Layer 6 of a small transformer language model trained on English Wikipedia (13 layers, counted from 0, width 128). Numbers have three digits each and are written without spaces.
In attention head 1, each number of a token's query is one row of weights dot the token's vector x. The head spreads its attention over the tokens so far by the softmax of query dot key.

Query weights of the head. A number n stands for (n - 500) times 0.0011.
q0: 490569402313637433460451482662548556642500510579435539537363495487616495484551381497387434434595436429322560536411563554376533534440343581452489417478472334581602525481542475429466645737500636457654393559538396511313589536440411559612627272427610531391613560476422537488327540545467400444580277495335500487432511505520322444620484541434492516579353445458593516402456460532613472629430
q1: 512466524599551563583506375553620581456465494543526521547453628528467632558564307601653367639412523540537618644493355497565515445657707540425752595409527471480427635315497205464372487586687585478377393500484220500441413622438371484674552512500337670520424584793450503538423353550464444506597342655459281328351641306423576476556464603510637513469538485342626474545542443339579647509469
q2: 530630487527527391433389787617507580251503487464527375413537634355739403493409350473493570615563655424480587516602592493483523500483476497409671468447458565348517299503421653221418465568619518435493260461376448525716562595424496398359542647405444371162347482553618658506371470457459443463516568635483457530542652537363340478321666486385442624396363594151354410514500586516547510205412
q3: 519439519625690418733437453375582700599696554369474573455611513535474420347445514529500490413622218458697542450469561349383372648636433423763294466361605590561480261358526613400711360617366480688658639671503374520407596674446518487609483547551468455537605529384680723524433629580441622503513304480408458490488444516374661337500483276557480430503382539493537513341513597573546568407536
q4: 644483516477527470683455432547520715722562666341381529440386616428479572428387465694524464397640514511729707510705382365459580610605479457543775506385624428416409416415510394556500521550614569660517529641346296399424571654539352449584714536380386549521500566291409618459356553444361431480494440685327244471310246404405358427458455479448517665278445534609613380510410638519302621516490
q5: 599480232460419290645380591412429659515627461812473503527520404569488431593443454614396536766619398375457410487657585375483596416442486441513383465503462449405412317419657557397669221780611549500338640412373376321536453381635511561430587458542434533440466557616678559466664590490418368349510402399554556493630403513500358484549793407445690424454592425556628507299503528347729510678372
q6: 317467493460466486318618474617425483629396507593538348368497552299674608559336446368496367500567588471140536616394546623545646431366476503601511506394526417543360557473523890580405601385569370583580388536476585585420500553450580558599591185625646653539613673493517487535304517467538493446500544595675407540603667399567408593553406493423527378748660289617587479803513446374364497603558
q7: 488373553563543441497434470408512645563403500416326643561583431473386431368552442454478464456605573673306556517328524488484494379718450268631432465497401497471371410698560519597758315477488548584566443587547675622557429772416622549363424630542464464574562391430521661443449509784587455531583491632426512551454552576552441454404503651465435578379645688356620597453473409637564354704472
q8: 401477426565512484595405530413341550500468315692484727558314705364483567670452500581556470731411379351504281393468303601257426631535536569573386628206632622532621532770398610619567758414640480382468771276492470694695507585546354520597476815459447652516304438297547553457485439340614653477504407442394530841364231696420453599234520385388336698581602626532440437267366459547535426542640
q9: 504649462751439130276570413466626418445522489314577409239514533434573342677791485443567518607519654554439508456276532572463500347580419564618489592791391398380601703453504606528587541215468660624504385413552277414355350650606643210511225469549482623350318445575468535567426703457677312298410648453424482303568661439486457452489515537556536437404717420459467518573483473447543442380496
q10: 424424624529385280396402653431256442528734540399541550364574451460513557372819504507725446709550408500412429577416312448447472717496663409684403535558416530647615724347612111432525712512565511287356780422534479762544459508388432481573450575568554572427571612650518594356587588395465307489643456419481605471612247720559437531627443447458522390756451569438489195598376719527544395601707
q11: 326437452570496235577642599450645560519808500515507559299567442541478558638592519482269437624607500625630470355415611543526524394453187455581257393541588359515265485321566493615545478309355522594609545515558297500524434478510397521485507675652684667648683475749720431586628697332443406582685397397475337604591591504523671530578263467460428442605527546370329590496490688391443601771496
q12: 370401584685354428637550563560416558504566513722467503519396500711431616659507579484406468457382385372596528687510630565580534488651520478542626693399607625554468517592386353509450573377320423507340525459460713412478428395570538620436580494538601760223458462558358462461665442424436503481600490678431589440193535532509249567591228523400520483452504569547550771332391425452494617452604
q13: 476494565549419609622339610523478558463484560555440494697447412455629411611330425583369370500413519817442328450609563369443488548613636518426513520519482550445438516578675617606491570451376487525246524432541533477375349487282563531426341593620413385529634558494478536451693430637637521289780655444547518488479553650488584596304690551570413389356476374568611522594536556425537268594556
q14: 566585384330644485663585362310685414504446463564397500444681515397457550539644249677434659353429724315884492568492368296635187442366685696433607493563621186390610480451467488596394404508331520534322346567388526858585625594474330436371473660241423537496447520567470368451504571433379292341580432519580404397386593511592504393578384384469386361589574518598616389550449225395741500493496
q15: 516425549363427529527636433610427528572374500473535488358408487305286766344700513554533422448629477490418615491414469532542433448461660416689333668569512394467465477538512470545632441705611339625526509677562439526547462487553442366593710439445590596623641517368516423600326613494542575436341325586506739519668307409461404521404653389385500555246709406328438367394359460471379491472379
q16: 604637542367176327438564238510416514492358646434671289496361388614740654627529577548572453523553572402641594514622536610609552341284639478682396559709510400550206504400518377323422500508422614422492571404665472405471307351389685390504730539514429432370478556482331314657736529482372587588362441335589536514389367540341662393290267496470437601525673565511534735530482473408507643636705
q17: 612450455887422466434486653635698560438617395603510687517611456484348476493477443480483480414503328486607439567479415497414596558555541530600398437545615497233460686660369539488571438489615479405272617359490435251490426412487482294416351552575526421461636539437618500503510653543554464389348567480582576621392428420367615430318738524354266483513290400633614449374668887463645618454520
q18: 566356335468324604698610655553296362519445490523562528333579624639481548420528549418515409596407381607645458595522420493728268304602467567592508625537564424493382683634821711632507599349326448514485500560522528265644652545360627593444382355431392458377349420532639503510517493697571637586565439328623601650483534684749647567582614504518309529295578530653467631398311693308439609314464
q19: 477427419513459449592534506676648417518483520500602392510571548418506583627489429567649602545339367561460482459430572213352516270654572639577504560455717473388453605469470365577581655443464500313645474595572614479351261345500699571374691578656621586412642503590426461559648480543427490571318476456340428467341794603506537516420576528611659362776607456195452555688561493366567721348446
q20: 634507441322479428468524454627428618511524643583756527578394663513660587653427424554528443546468528387348456649422457445619598467580503530466443745613513451525572678293397694284566409320367684448325232461647635432550541550627621562699465549596410487365627561723555513436440449550200527479763469486676527400400289402513370616624276455454510559669399465660647507486438370443418500624548
q21: 521410493797332137411496454463555392480288489573622592457485344617500232586406319384432411346504451694489387614466781654511635402337552607580316607474393511428274527334546565535504511438642602386481436764340525549443409477500457430705316345436454711409610536468522528537557666346552450391465496741515436564431562486473302665572493455353607675622452229374541381285710458328420344621464
q22: 548238497558550397444560373549572591461366596469517750591556640567611429544589545664337571270579459500627496350503497338416481484527544555409631652681469437394457658477558573399529258417398589823530593514490586685439297665519302563524676535551497658486520565614457314497571393519317591421573592615394600526506486568466761460476547651693540470500532488318281510520627444701513381365388
q23: 467464592507652563712304596552341467636515388578609532687311741579575485545483496493569471405700369528386465602604684693549461536387606395533380462412696338438582249526442336558304644332410569350690658364432600604485568295696365630608511411443518384473287546387204367579341434500510693504236522407526301345500287592427608483638670674656548254599541613253500605380447297603611423572552
q24: 732350503467466589436465461554524503676476375611514417503578603256488510552390679534507580420447648374423460465444467667663726330648337430567578519345455435709548741811616500592369309514503581678312628230216556595573462581454515517521434457441427500334456497473412474437493463663602440578516707605579364586352464547420425538528524538437459542621667434440733745510331622491686474377341
q25: 393418395552410557541730542503450615450443368455537545217629362423459588585266294659538575701555552797595429566624445433469472554503435464490528453500613423133467483467481374448609503420494407319071703597368558486526583368477407520766729548461510513452564544572384452429532398608559422606452606613708471432566542438488327628538683554650410358516584469562422355608522588531397497442460
q26: 557452523466590712344507300622624558294366517431349571411417482490488507574694478314471476567414529371469345520296591472411497600367458575442395448650313500352780247486483227582653496635577643629394607370285420475571634594527411406464671363440577595388591543456545577352392521449565537348447320465573584618840596640282622493518433394436671429541284567608461398588490672593351549314486
q27: 657553458336416466459565548531356487558207630327561676364500442578506356326234331557593595545740524486477475465323451493208462552337390451523532491562427687587597409416294338676371401475432323432555503321346574671513392381507604503420524245558357523423443610444426393481624325497573595644477741446382418546402546281431584446503527500541635575550683525598702449565561348410564411421543
q28: 670766759458582454670623733295433398346648479511464701447450280293528326471305440496687399409389567640556470530334413414533530408540485507549474507861604302333486396629531530516476413549421316496442569478565469522657664626493267618537635545380600420585439579630567535404337451622416580276541436287295465583426670500487582597703325693518482667381348484430704467359452601625486500448521
q29: 380632362504475369473504646436666443750493489519478535514558566504465400544370736493816450611564827273275492308440475489300459573412426348446371503493428353549316511540440576643486482321324519584633570527555483417394447262334457678774612521423697638252540465603688637376556586330456518677601482522307475521524577657548485452571419367474747304243456540677604559471597717630673483535547
q30: 477510593559453443478500387400477497471544435528476435387510473428622007596365571386448421617552388718613596373437382473462596532520311405473292443646338473580564504629618556509481534383379490500490503352394341507487617661359507665577711629646366402682486476629446467456356454500551480513487466248449733559332557546538557389486414661617473308444390702469613418762448404528483232444634
q31: 390552486445572557507669326468526396692450434322428698455654412580557431573563548492244674368437610416250705629723562568434518551378608644272354635469493466437481539356775781500460354587460504679496453453831536590474740693611464587543442355372617419547686413560297313391349448681770344594493587417287496537482375448397334667406531658597413512388422517689419354443438838556658471611530
q32: 557493535518511482755544486267547357516659465473364518464518603496426156496468721359526617325383553465568523524688560362556486587526240440651287558481366482644544390551436565300793370439370294394504444325430612621500674553518640413455310556637556248609515355178500627497599672728626710478434409438368521652514581565537569432556608530403369504421409624489352585368503489641721342369507
q33: 566292601380394492385683495455516543347666410380423548495514547487538464572582543462564348533418407566540514541480489427330482437555406428578474439537490483613600526415463511524644311540550444478528574344519317412532447622519523367418595518440408354624481391422600394412516530465497729595529408514404670534549295481475672510489478367439432467449414586701422478450505288558690608439486
q34: 433685500398550238334469415589737360417586377565601463686343675407402508363569750641275553433345480598519488467488519696406456352473449297572725457290446500304396432674601569503522504492481627430779474544394367368688751564639327485357713552600463451572446534508607545475485568538439496519356688573663597575398847413626492291349504818808500758394517571604355274414585358521561434365711
q35: 545680553654619474505633603351650600328509630408521345480607491551403456615380448486500531577247467281537565407506534488577541603377441528609582393497560418361474346471528305470553467298525539509536475348601556539395492394324385517482434589548528679397512513617691610645579503526631423587592581349538364520536543471516410404464500461521684624489773519521352462606533595653561522531399
q36: 396617471513347363419537564414424493457399687664497516148411520484512463622470584371534555537607559655402588415603435576673535478359497419444566419256494308662639431443594615442663324437319380557435506437551436493484424497448564480559422612548277526645527382336513416328361529686622383182526722324557655568372507395575550422445534544493200656369435561344402551446417430451444443516622
q37: 380749326440445431317476625605483622422423706298389460483582524444439745277423435439193386672514635507547427597340553503402419490503426661469335406376575438539651536459377705503487542536430599351718460679531560354238286529614482369543380586513400406578555500409582410421450700692452520606586411507483547480383566439272565390464465514701421601459478544593370493486181587525414419363404
q38: 446765534477535421585395579489518618465554634565527489337383562560642398640526623608509325416299390488569400494564694518374564599521704451613595558558583527543547356648517432495525347626440294456362384454616466555549503601554509647573497540404506612619588377474602639410509477727580425427511415725367569586514456277503656472470551569479547482341526606399641473547382596500573494534485
q39: 347548460637633595615539571451653634492418486823542381631570366463312386610539427500274339436620467389731604487442432255446347503663461579559332530316474504522332555500429595644503443834510457394475416668404487580548532344630301468431608503645609527551447553273448690309476538541530555594440399472229425469437459710487507336525582721525181568490405506635482631316433655487566560510643
q40: 294236394454708638588575506431283474457541422563808454580507439516589558596526705263662490572622545350593436605431454497805615539564507562580553254680563327493500427514523500559342544278363493483648555496606523591697556577543334517416435442536392317730476372619587555568337722520494474413500590544480523490554500666462493396385514401335493363487595416682435483615561514543460252588550
q41: 389574269527583552381567676634394412593342697609500510480651388467570535760550388586500466295507493650473478725422410521588651351584447625701464562375585514439400378472329381605500504587570607399475633428423633521480395496594352555379281394377564557314486218524366370532416415527542713534656342435545560510360302456655507542257630602528583644605722631550317650577391649430486334450503
q42: 536568699400697613603671311310478446610374412454658525597340297542551396511390538620744250414519390372532523365443596588358445433515567696486676572353600485648420489658493469392475470439546598537522616523489728496725456511496610336568391504518426532473438445453460369514305518400510518369686675424129628589252469385394303342417265597871496411435556588553634715607353665540358573493511
q43: 493539307507680395277467587530356628208159241758832619639593518510420551419359508446522465507347421385528351602366556764566555479442555525554549578627619544534453523406672663585760272576507403576555566421485455646412530432556310529582407434430535736433348452546446595543539418592503461514497475403515570465500565187415630554418684323700442551610709523470246405416759496427446575507496
q44: 560484688361294471612405655401651554392516519649724456446580546600665421566486355497550503599553463719567524567597450323658430661370470642529453337394494448477413597574469304489519474646597430455487347302444354460368562570318559407664381537404506450627594397506657456458603405598603399545466526558377444453403575586400542301643326477533574621266402283627372510435556486559372616717606
q45: 566654445607449657532483572304337530228368599407469613628517659616668493604801733476651573322666673319507551448338460623416374690379500540628579407373416569667548504630556521637510357421556373521587421536444500472677657504450409613450542579632417403557459388393524606472543672597529403326474636313342513420487496641500596305334535465475257712409455465386462348472578568440687665427629
q46: 500464436637447437519632593379440444220324474647433539622643473358576568381626570454356624442514424648290617374355623357514535487416266523549517547466572557673739327483587500515478537472342483611517548465253724493487552400438454403445394353513746506410657361500430290605490428523785484487551563397681494325406493510534577425286636507524594236503373423569476581369452686383606478393464
q47: 398600503423516536629440582296605607309417586559517366393343444367512363467533469334557609258378449458536434404419570631557372409593466407438246525415376321483602271583698438351648550462506524430547459644507573381522690664663454546371628582487395490490470430429467618479430529664519432487409634503632513379515950445475398522551497681584516473374554527466423423477553790412559254446448
q48: 480404507548434560513440366607448792530425527566525463365375440436414642646711662587489534461370308697645455596348619287389656433422504548490328579417470458384720627574320555479396653493571547528332402621244530522486497529613526388514550779426541555540542481472497578523459697767401332667534503416486381551368604700382482526855311240461310418404523652456586429542503721416437523312552
q49: 666531720594628763547677510520518336511540627604611293584592608462491601601667429535540531594364629462297545597298438383333547629314536351412489607313259755541422659325648567519408334522576474482525586281457374268455516286393690408393434602606441441448504557594461386503448469545630455440486557546429655479533379640590592577581446681504739518406508329500438684783500216340383557597415
q50: 511649691427507325698353457424408664540801406453616298614452508353552636345313453345511736416523435559529662440673579300489704646493682634386356507584269774427678241586482473494764523391532435530546640632470586396453435577460619325519329329543518601361582437467437518490702507660528515518553219552478504406420279266545567469588470591412265685471532517215322410384667480545507595471526
q51: 474393529301594564362469591479729281581577595630352591500327454485546492393559286406562540573457613464574640486512617557504443547378481662615441528523760420226357755443295540444438588445562500451558504528615602379518420292445347839680345696431500599434595316452508474552518400345443548406236575451606306881464516559486338440418661416314303722645418392520404500157363671639616322518511
q52: 576461526423690461455561549621530450409497532437497479709449647418441546607348475545565258485466503462429596503584482521583434457531485417599453648541585283713590500348547687627398555459471313406528561513644439484556450591538439349428494152436547297494424666592713482620353506429406441497599449521540518365543484405576437520541438691494642503518701567403654607598604456433332503656440
q53: 558619405529441578700417394325518471408361536608575593471665414754562598534570465284379507375657596320405496430469435338587563259407315547449376583279375634623699734366392299584724474201421550526364511427669525642507581542586484470473420606486396309607500523416287511490364536533694511710376585496507590392399418391241733313622440594492511485409303548224289320634429523602507671662555
q54: 635371536564521628484472633432348663537714614431584466616731609614479652426473565617518585454629522331660581520557628649415362547549394608141569321461402377421434287389682442449493419533487436381716550467680503417473449514564355223400603570634695436611462457360424742433436251619383636690792445417479412520461625462481493523539447627418566507360398362439493416479527540602414444267479
q55: 397472560452570454536489409562360735299543548518521616476472422551497496561461286406727394360598533351479418517464415412575593561241482449382551282562590766683570734383589496543257661397514685659579520526586260340259561434572372380242558490453630493296472587497563289516538566476427555377655500423489418531295321427303328474467486654460532475355565399496522382450483626341283719490294
q56: 412476655554469549487507666584569469444651634420699634579559521413521384430577613521369676652432220375439140431614402503642559527559655466486409487672778601615500608469490478470610634551356582367327426366644363392466726576527407742550411610637524466698399552425503567683567643439367493528470628417406439470741404432455646539478588623724448539401515494579359279451563511305500736382517
q57: 371609346318754403641518369440479482677525517541460497532461667524620584445492598415544427357648452565507473263511563532449385558384474549617556466278497638641411358529730470563686540752545485579200510470329569656489530667507546393530401503711524734422468351419600719599368525370285374568582532382313685549645314444711564460296580292654396402465391384693577540565486658701685470542429
q58: 356403254421577564497565449520546469773507497596368476444518471476522335335346444605482445522467398466406680430569497331619517588358615483719592387267420454526388474429675389602544511826503438440630384253478605657459371555775538729471706507350421301551496619545370643542689365641351552419290296405486654397550537462315246503485547417616366493528269546485525454521510656367507367565332
q59: 412731504581555657394392492493578573733297382582294489713543417485510548536535521410512519400394268816585791352318607778304481364405544626651332231630204714484422643350675430479364652624648601492568705606636353410316363484504702437557641504455371603431524730349359485569420682362474538441579301531591485553637429527382602625496524600359429564566337544431548548207590644507832537458648
q60: 500517311276377684546565398507461639420561517607596620584293361544556597561693474637612417453478427470260470510526524578403587507482381393434504344205696389302732559479582496534480557244476424528565769459522432690624500478304281599368666412425469459764532538490535698686555757642649524623486612750472225661430380392464549517613608407431376543490608542683442543486608526526577533558409
q61: 434412360451489381396467717483593528585627611285663726390643467490459259598332417372680479434374348420511470595537479507533262541641478661582380429382530638422622500464503590550524273783364230247467351515474521671486632645437446568318596524424625678716392392521689663547294461511574507600393525697507535430446523429292425443611427237323496679369492596321518420623376708483518615577464
q62: 427249598073507415563670544510588587362601565697324459430648525689253413435405548616639465235401268353395394232372390610377537497421467521398626610408664417242546592543462560481459518496342280532507521400525438386535484566590378521555576677401490632507418743636578669553465420625353507677418355337443351500403628423576447580474352598544461507549647539504569385565527388510405587607645
q63: 789458434461543576593570411632441639244366510431370439559300410468424480577618431631537526514462497546412437637398603619389644392293591571360400419435400340380342318470433438468525624607538367407537557472577433637374485586429253612633449370487231638332606377455513535491628487623370532595456500405311632385407353445435441519466359547361321648649522354572537523467317507555441353551759

Each question shows a short text with each token's key, already scaled and adjusted for position as the last token sees it. A number n stands for (n - 500) times 0.0023.

Then comes the last token's vector x. A number n stands for (n - 500) times 0.011.

0 ")": 296563552410609454574461568381434415596573600632518368545412185651487369692661466484387408332323553451504394428617704487437457489433644589479393538580417778761596604542534316351641400344527547
1 "\n": 256639482479561407508536609335468520679604554674523302549512162641537340603782494478331428314334213563682249500675662551399441505368631579383428630555364788859665696584551339309622374263505536
2 "-": 418501486535662425469466717422445428664737646633449228553553172700534334565773483516385451456289291668556308590579737494441392570375588534430331687511324776839659702545626518311506299381613497
3 " 2018": 558521484492543456489523599449522455590669623600497317550453154543347352498667486498417430470341497548461386503551594438473517514371609597469463609558464817787732590574633433383408439304517378
4 "–19": 601356483628557448480543621487449440476676678559490276654350206623540266672637496552338454428296580537525541574540598490454519434489648617463404589578543798706681633617541521419540506270514458
5 ":": 495331387664495384427532670371454598614652661597468279598416181622572389577746492472357397356324683513484384593502611487486381479410637584421411622531436777855715627668623388340529426223546576
6 " E": 309368510572452477277584678386408493566574538700509342563514185682580339607740537488319455390294642412688591763537575613481370544468631623401374746576467804844666640630647476270498285357528496
x: 454565583412464406652504535399454469475482376477457449462346549533385420381555583430436516463435674552453744666570670537524405640495479509378547456539446348507528456484398452841642564443475572551446623545533419502475518587530464581540542547544565527272633438557540500643372389675456685425394548461428535668468423566309454434591626379447440594529515626441504474407332476205474554440507
Which token does the last token look at most? 5 ":"

0 "a": 323550484501536467490558512432399439509535488520467466534423201559480506607643609458457440437369524453458410427543568498460556482509580539404395646519608714720559590504596384365572298292507492
1 " ": 257681494539628562470555533432533408494595533558461434505437247551553344526651424458432437422245392481401375493559673568461450552495600609424403623543519718746593574592603407317587389396512485
2 "s": 546572599478638488402589581430525437551546600621479312617515201535600351663720407528306420405291195634451350499425731526508425503414596657390452730546451707747738580567516411243593410251602408
3 "cho": 669484593553506492375573613433503526578484562580578326390339305574591459675651491499516441365367385649515451516565646534533415701403437670534360678459543665753635561498501301386539324277494465
4 "em": 610471542529519406423560645440567539584506491611526548549325256623613451600701417356314542418346543588571475560493576524422462479381578506480433637467596760736583488524598451381659346220489545
5 "ana": 526409546584557452372559535398442504459582490539451469533326217607500444595650577599429495441320615483589514510479592574493527470470479493463427625483667683718538560553573413349575299276552468
6 "e": 359403496591494508426536558444428458477550478580502466598354206588588504611660569472430456429345531451564534567469512573476478477515546573462431686546605725736612615496621425315657267321528475
x: 417705659358425449574457573522505471630545387465530428522442600647283478427594466635388573643497570498419631513477592573637396631518581573433621394364490399478555439519537557666685454524527474496525620630512319558517552551480532468600542637489517564531577451501600535534389391679449630411481590446267555611523471586487587120557580361511521588463511579422532557481386487388506452514446
Which token does the last token look at most? 3 "cho"

0 "\n": 132677547384519440538554610318471481682613591711535274517485160672536335586803491480332421341334552424676309498681634525439480503363655598360407593531322822866668700582561359337604374204494513
1 "\n": 257681446473519399513550616320471487677611594713534274518484159671536334586803491480332421341334218565674278504662638532450466502363661601361410594529322822865668700581561359337604374204494513
2 "===": 509567544452574371459522709236446392588647688712505271425434203559571360669574503515452458357273299635492324585488480422441344568325627601468414464600376739782757652641532410297605353243615442
3 " B": 763461577635692449444596692456383490590602674611508253614568217629541354660716489466470375377375349688448472566515735544481392515437627673415381700545410737809604621624608385372524367329498539
4 "y": 707566615734636437370525656422447549580623681643520277506510093749573384616709550536344356399324569634464481618523640505443458428347643594478402657523541716793679573625625350318565307359397465
5 " Team": 467447558619593392385599617432400514589540542634544356601393181617527393586658466582383530385369634505614502515570603544506472530496571639368362580462481760732687650698554438375460416306421531
6 " ": 316316575545480471373558609502506449550623624588525397550401191623510310548733426516453485380217696401636631606630579561444416556483612677418378552526478801799641635655572409381515425397481509
x: 470605660307512463793344528343452408487409568561320418514490496605469517348430494483422611493606532439463636482638569494597472543455540457395499390530518314616553620503315469657507565467403544540406719504534434718577532560491482434513551761448589498369641497587635473600397356518511575468313526406368575647504449483465548474423560371389548544481472470511475587499448473464464416389525
Which token does the last token look at most, and with what share of its attention? 2 "===", with about 90%

0 " S": 166672435477623524523615604344377394600577515667483366548544226556518359622708549403407458349329588432405366435517647427441456558466631702416411603579413720735694630670519334299661487298615518
1 "per": 205680492595588548476659575372433497529527567613462339514469313587620267659647554518345395379318372481370353459522630562438411562495542711459433671506517720732700575767494462296507385323597515
2 "mo": 473601523576652441479490658387575564443517542567481348467368352576679346637734575607336434427316280701412466535592595479442502670479529612506389640437642677651691560607552434418582355298433517
3 "ph": 608528670638658410503556595443476592535591422545550346575367189664558438655656457479393404407394435583521517513451703478512420490466552603486342752497527742726589589560567451267580373279427517
4 "or": 612436473611541451362534539460420628524517431609593460561273279645605463569664514506406487497317571667667432544414546549487428459432521568494430757551541774750639507588539412274617360282402530
5 "a": 496426492506566496451571502403433504453543480541469445611363161624470484603650590538358474441363603497540473489533555516468558487525528567404461683496701660657606593511598374383513311353431494
6 " ": 341314515559488497368505529473539459484573530563479445541368249596551346532641412475431468428252693414607587631587562579471451599499568595457411625553562714721617571606582408346591382418486498
x: 409611690279460532842303559451510456524418554521342434514537472602413473362509482503452557448535503436504579493571520548585476540461589433451557369541537457622588596462378486664490502506424499443442715538558375733557487619513490468548575804473557563398611419557656467667423341567496539462384567446329558655560471521445557479431561384444508540472493499539515514510448458416477430453518
Which two tokens does the last token look at most, in order? 0 " S", 1 "per"

0 "ide": 436580505511580451442526551510431526526521481592515486563215232581616400663563542426382435406406559346414439436556600571450480460464494506385425564566541773751552512522550368290606448332390461
1 "s": 386609579467543461461518517490485508593576496616502430604265166575546459644622516497279517482344499473493430399569610585553447474439515555449444638549517783688633585493526422351622433326486507
2 " S": 479577596598704511443621642382442507546584526640490393638514241510584426601734490471369430439320218652453364495530675551518434578422639644375419686592499726797661611631558399320682403321597556
3 "en": 738493540695639468415624581456283453539477530631408373608410346592582359659775515540337447384313327627541406534514686614514524512520563619476327645511510767771598649581566502294615296392653542
4 "g": 700423490652604520417601676398383418504480511571464375537390301604523480653727601568366443448410635587475463556412567483572576532406652655376530696528502632777552631649655477416562271300503502
5 "le": 452373529669519495403518616470475479522499494570549370554425231641572410554618638477322460442395578540547529519463544514505478615525499621507399644511674676674609536565449434370604382315460518
6 "t": 421324489637552544341463556428496500540557488582499420583378260623540423608621590459338425466346583397493590633429471486533469540359534499499417657474578706688581585579640498326669283319489588
x: 465671607394452434591397505400676472487490355452490396540437496493213434414510530572512607497470604457464559468524556504487347408489585577491544289555626540520572466540457538755657451653353363483595598538450307623667591543565492500644547583425612580539552406430593643535369429577444575387522506522311561580645390417363502302484552401490345475424492634547544533464335415317570663618471
Which token does the last token look at most? 3 "en"

0 "\n": 132677547384519440538554610318471481682613591711535274517485160672536335586803491480332421341334552424676309498681634525439480503363655598360407593531322822866668700582561359337604374204494513
1 "-": 284665494496645437540473689420459414639740629630477191540516175704565345516770488517388464477261456621561335523629751519448447570402599523407313648506335794815654689567592548345457306365593436
2 " S": 493573582587694493481646642379458440587614575709501331617589174591530392610798459477380424424300177650414370522523706497476424542434671689349395663557445742777695627631569387315629391299613506
3 "per": 701541595684593550417617574402440497522519601626463295500467325586608263640655520531349385401326277641449434507545629614446389564460555687456434669494533710712710565765501478307519365336598532
4 "mo": 715327577579633423425496640405558556472532589600483301450360348573663325635748545621342417444307545596486498617567592500486456685464543593501391630416637653627703594617557427425574306312448533
5 "ph": 525423537597614438427566611453475586541588455566535321573377168688534423672673475485393398410389629517632612597424697492540412486451574595490333745483520752720575596594577460282584340274438525
6 "or": 404340343648511495354545536483424623527543467629591413565280231678585446576691498523415482491295591432514520553415499552503420470427548569506435761526537769714646508635558418295599331277407517
x: 354462638357313443658526604538585384526518278358473431548523456633294489422500540540367509481502551543595487487624650453572324517558587544454523239510683400399525492455393494693584454583371410580554518609524412537570479556524467574693593629467519576522538439441704543639415351475553512517514523683389506541526481633389564276511559443516393496452440711444538340389393480492657488441482
Which token does the last token look at most, and with what share of its attention? 1 "-", with about 70%

0 " re": 259584397609652483624667526354509502492595466645425352414479262601585331530755402414308453500256726323329367446505625543376429456455606606394394573555476676848650629536583400245606443356541451
1 "port": 360646517528523417566684550354534601504616441606505328605326295684573396596651381495320500408357461410405367440418586487362447545465542662444440513437656661745678608653613397380576461297455494
2 "ed": 445559579609605456552584557414443591492661469515515368605349278530615362601676384519375414475294382573483338416331614570406442497471631627415412619502571638781738564561623474353568370327495545
3 "ly": 596512525726595438404528606453538524539632590652539359515434242545641432646582477464422436513246406586476406549401523506493505513395624585434413578601494723809657573533530447311626340281470444
4 " ca": 772399752674622504422616650427416569462625580572450348542462272655673313583654440489380590448278519628575558667579613651480392514360525544459341659448560733933587663604604480309706382323568426
5 "pt": 501328533622590534420561476374465578333566475564427474518424283597625433611723401537350391414393745500521425551347639569500437472389600585472439630586508696816775670542530472331447345250492400
6 "ur": 377400505537613498428498588502464534448583616559514382550340268505556382579694598553406488432321538434618583532528494487376463531386450631381454707538476700717629592533513451272639389335439296
x: 443572653493388451453462618657546468482535454355463486414510318570429466435531524529483651566550405523557654565580612564519437399385524600553522401422719372439522427381414538651587427485306346486535638706482334494612657404445528422469550696515579597637475526392695505718406343554613554397458523436241523526503502498569546326635452450467551545494552718496513521387435589476554369481470
Which token does the last token look at most? 4 " ca"

0 "ph": 356462482540628425584458538428487478589524411556607372560347209540498432644591565455350434444412471415368420387574655522455466428426517532450326713466543737751525562536549412301629414372487453
1 "or": 387685648482580423407510503440402593543511417593544402578252305630589462579655538492368492515337441464468389502513634545460458486391526570496432721541549728757593532563571418277641319301461513
2 "a": 510534536510552480480557487436456460482528480531449464578378171574453500601626588499370444460385401533490487435564568512453572467502547553384446663494658669730581592476573421371503297319476486
3 " su": 591501742593685478434546549275515560561534600599437403427376265596671332628730560487418385549307315670493497638549558577533482563486564575429384642518583704805690592575505448344608349340497459
4 "mb": 749450644563603434402595493368388646443448563561470368471280314564686361683668505469415395416376536627606501597508601546449461467367639613447465635595550733825572470659556405434556362252535547
5 "a": 500389522571545497432595525374435573430511518515478395557331199612513444652686593502372416450290662557555513482520636581541491470504577612447470704504637687743564596545622393404523277281502421
6 "wa": 375377500510493505320601581481452569558514567543456435579337302706503406605630547512366412330309623363503604629403538636460513526342512473452410550499627642720453500457555442406667288339478439
x: 381576651580574483595441517363638515571571462585409469498523386478348421405560400495476556547660454385521548606617388580476324500417522571484629389446571464529575233559492517811606421602484422541535630615384343584562501608472529441440657601475505641549487469369612583703432422651465519465497525481338590580506526515402454276562638403387394469563491539549450418550422482314579305609407
Which token does the last token look at most? 3 " su"

0 "ang": 357611515529551402487579625453442477513479516539483489563398241552581412692646525496484466415326583451455311452518578536448583510414664539526435588531570751773483508562561428339694301265509484
1 " Hu": 342621546579719473498609639283444549605547571548472370533618136572704428647701606534399292424334439479330233374507677643473530662497571653464376626502454786835579553632519463349667343241448501
2 "ber": 472584572588619454475480621384354474521492557531504342603529218543553367617680582521329507401385342539438312417559694500446446472531539633420385664459530732813523593625468511265656403472506528
3 ",": 642488478661585317530488610412474472600636499646446322589328215648505383631672536455378454449340396622507421571550633480508383560411672608457417587565416748878638594567579328347552410329501491
4 " 2005": 544478481584553440470544595473497478599561546529493348648432148503455381598612481468410453508394539562508452516581581532491520522390613615485433601590549794856599530544590423372462438345463409
5 " –": 564356409715563388409470604402474461551614592563382279591433197638572357626620464494434435414323672497498590638485595493465434482413682614472385632570488816887628575573533372362581416355559498
6 " Born": 574430480666592463332477601382411493590609497570422300627405230690544352617549525608225372463485597476599666663569614570503437401487689721460274662489609797901615509547491519497577439246463573
x: 484658617488380352452540554482480408567418529590381497567392446546331478450512531537357548591486673463681645526651568450632409571420412569369516273510673536712569428508437474732443619621514418585523598495506611444651345598508452544567448652277514535366500502578517623619350507471490558527494567533335536539551491564432648395490584422570509509491501552690544431574382566482554380402317
Which token does the last token look at most, and with what share of its attention? 6 " Born", with about 50%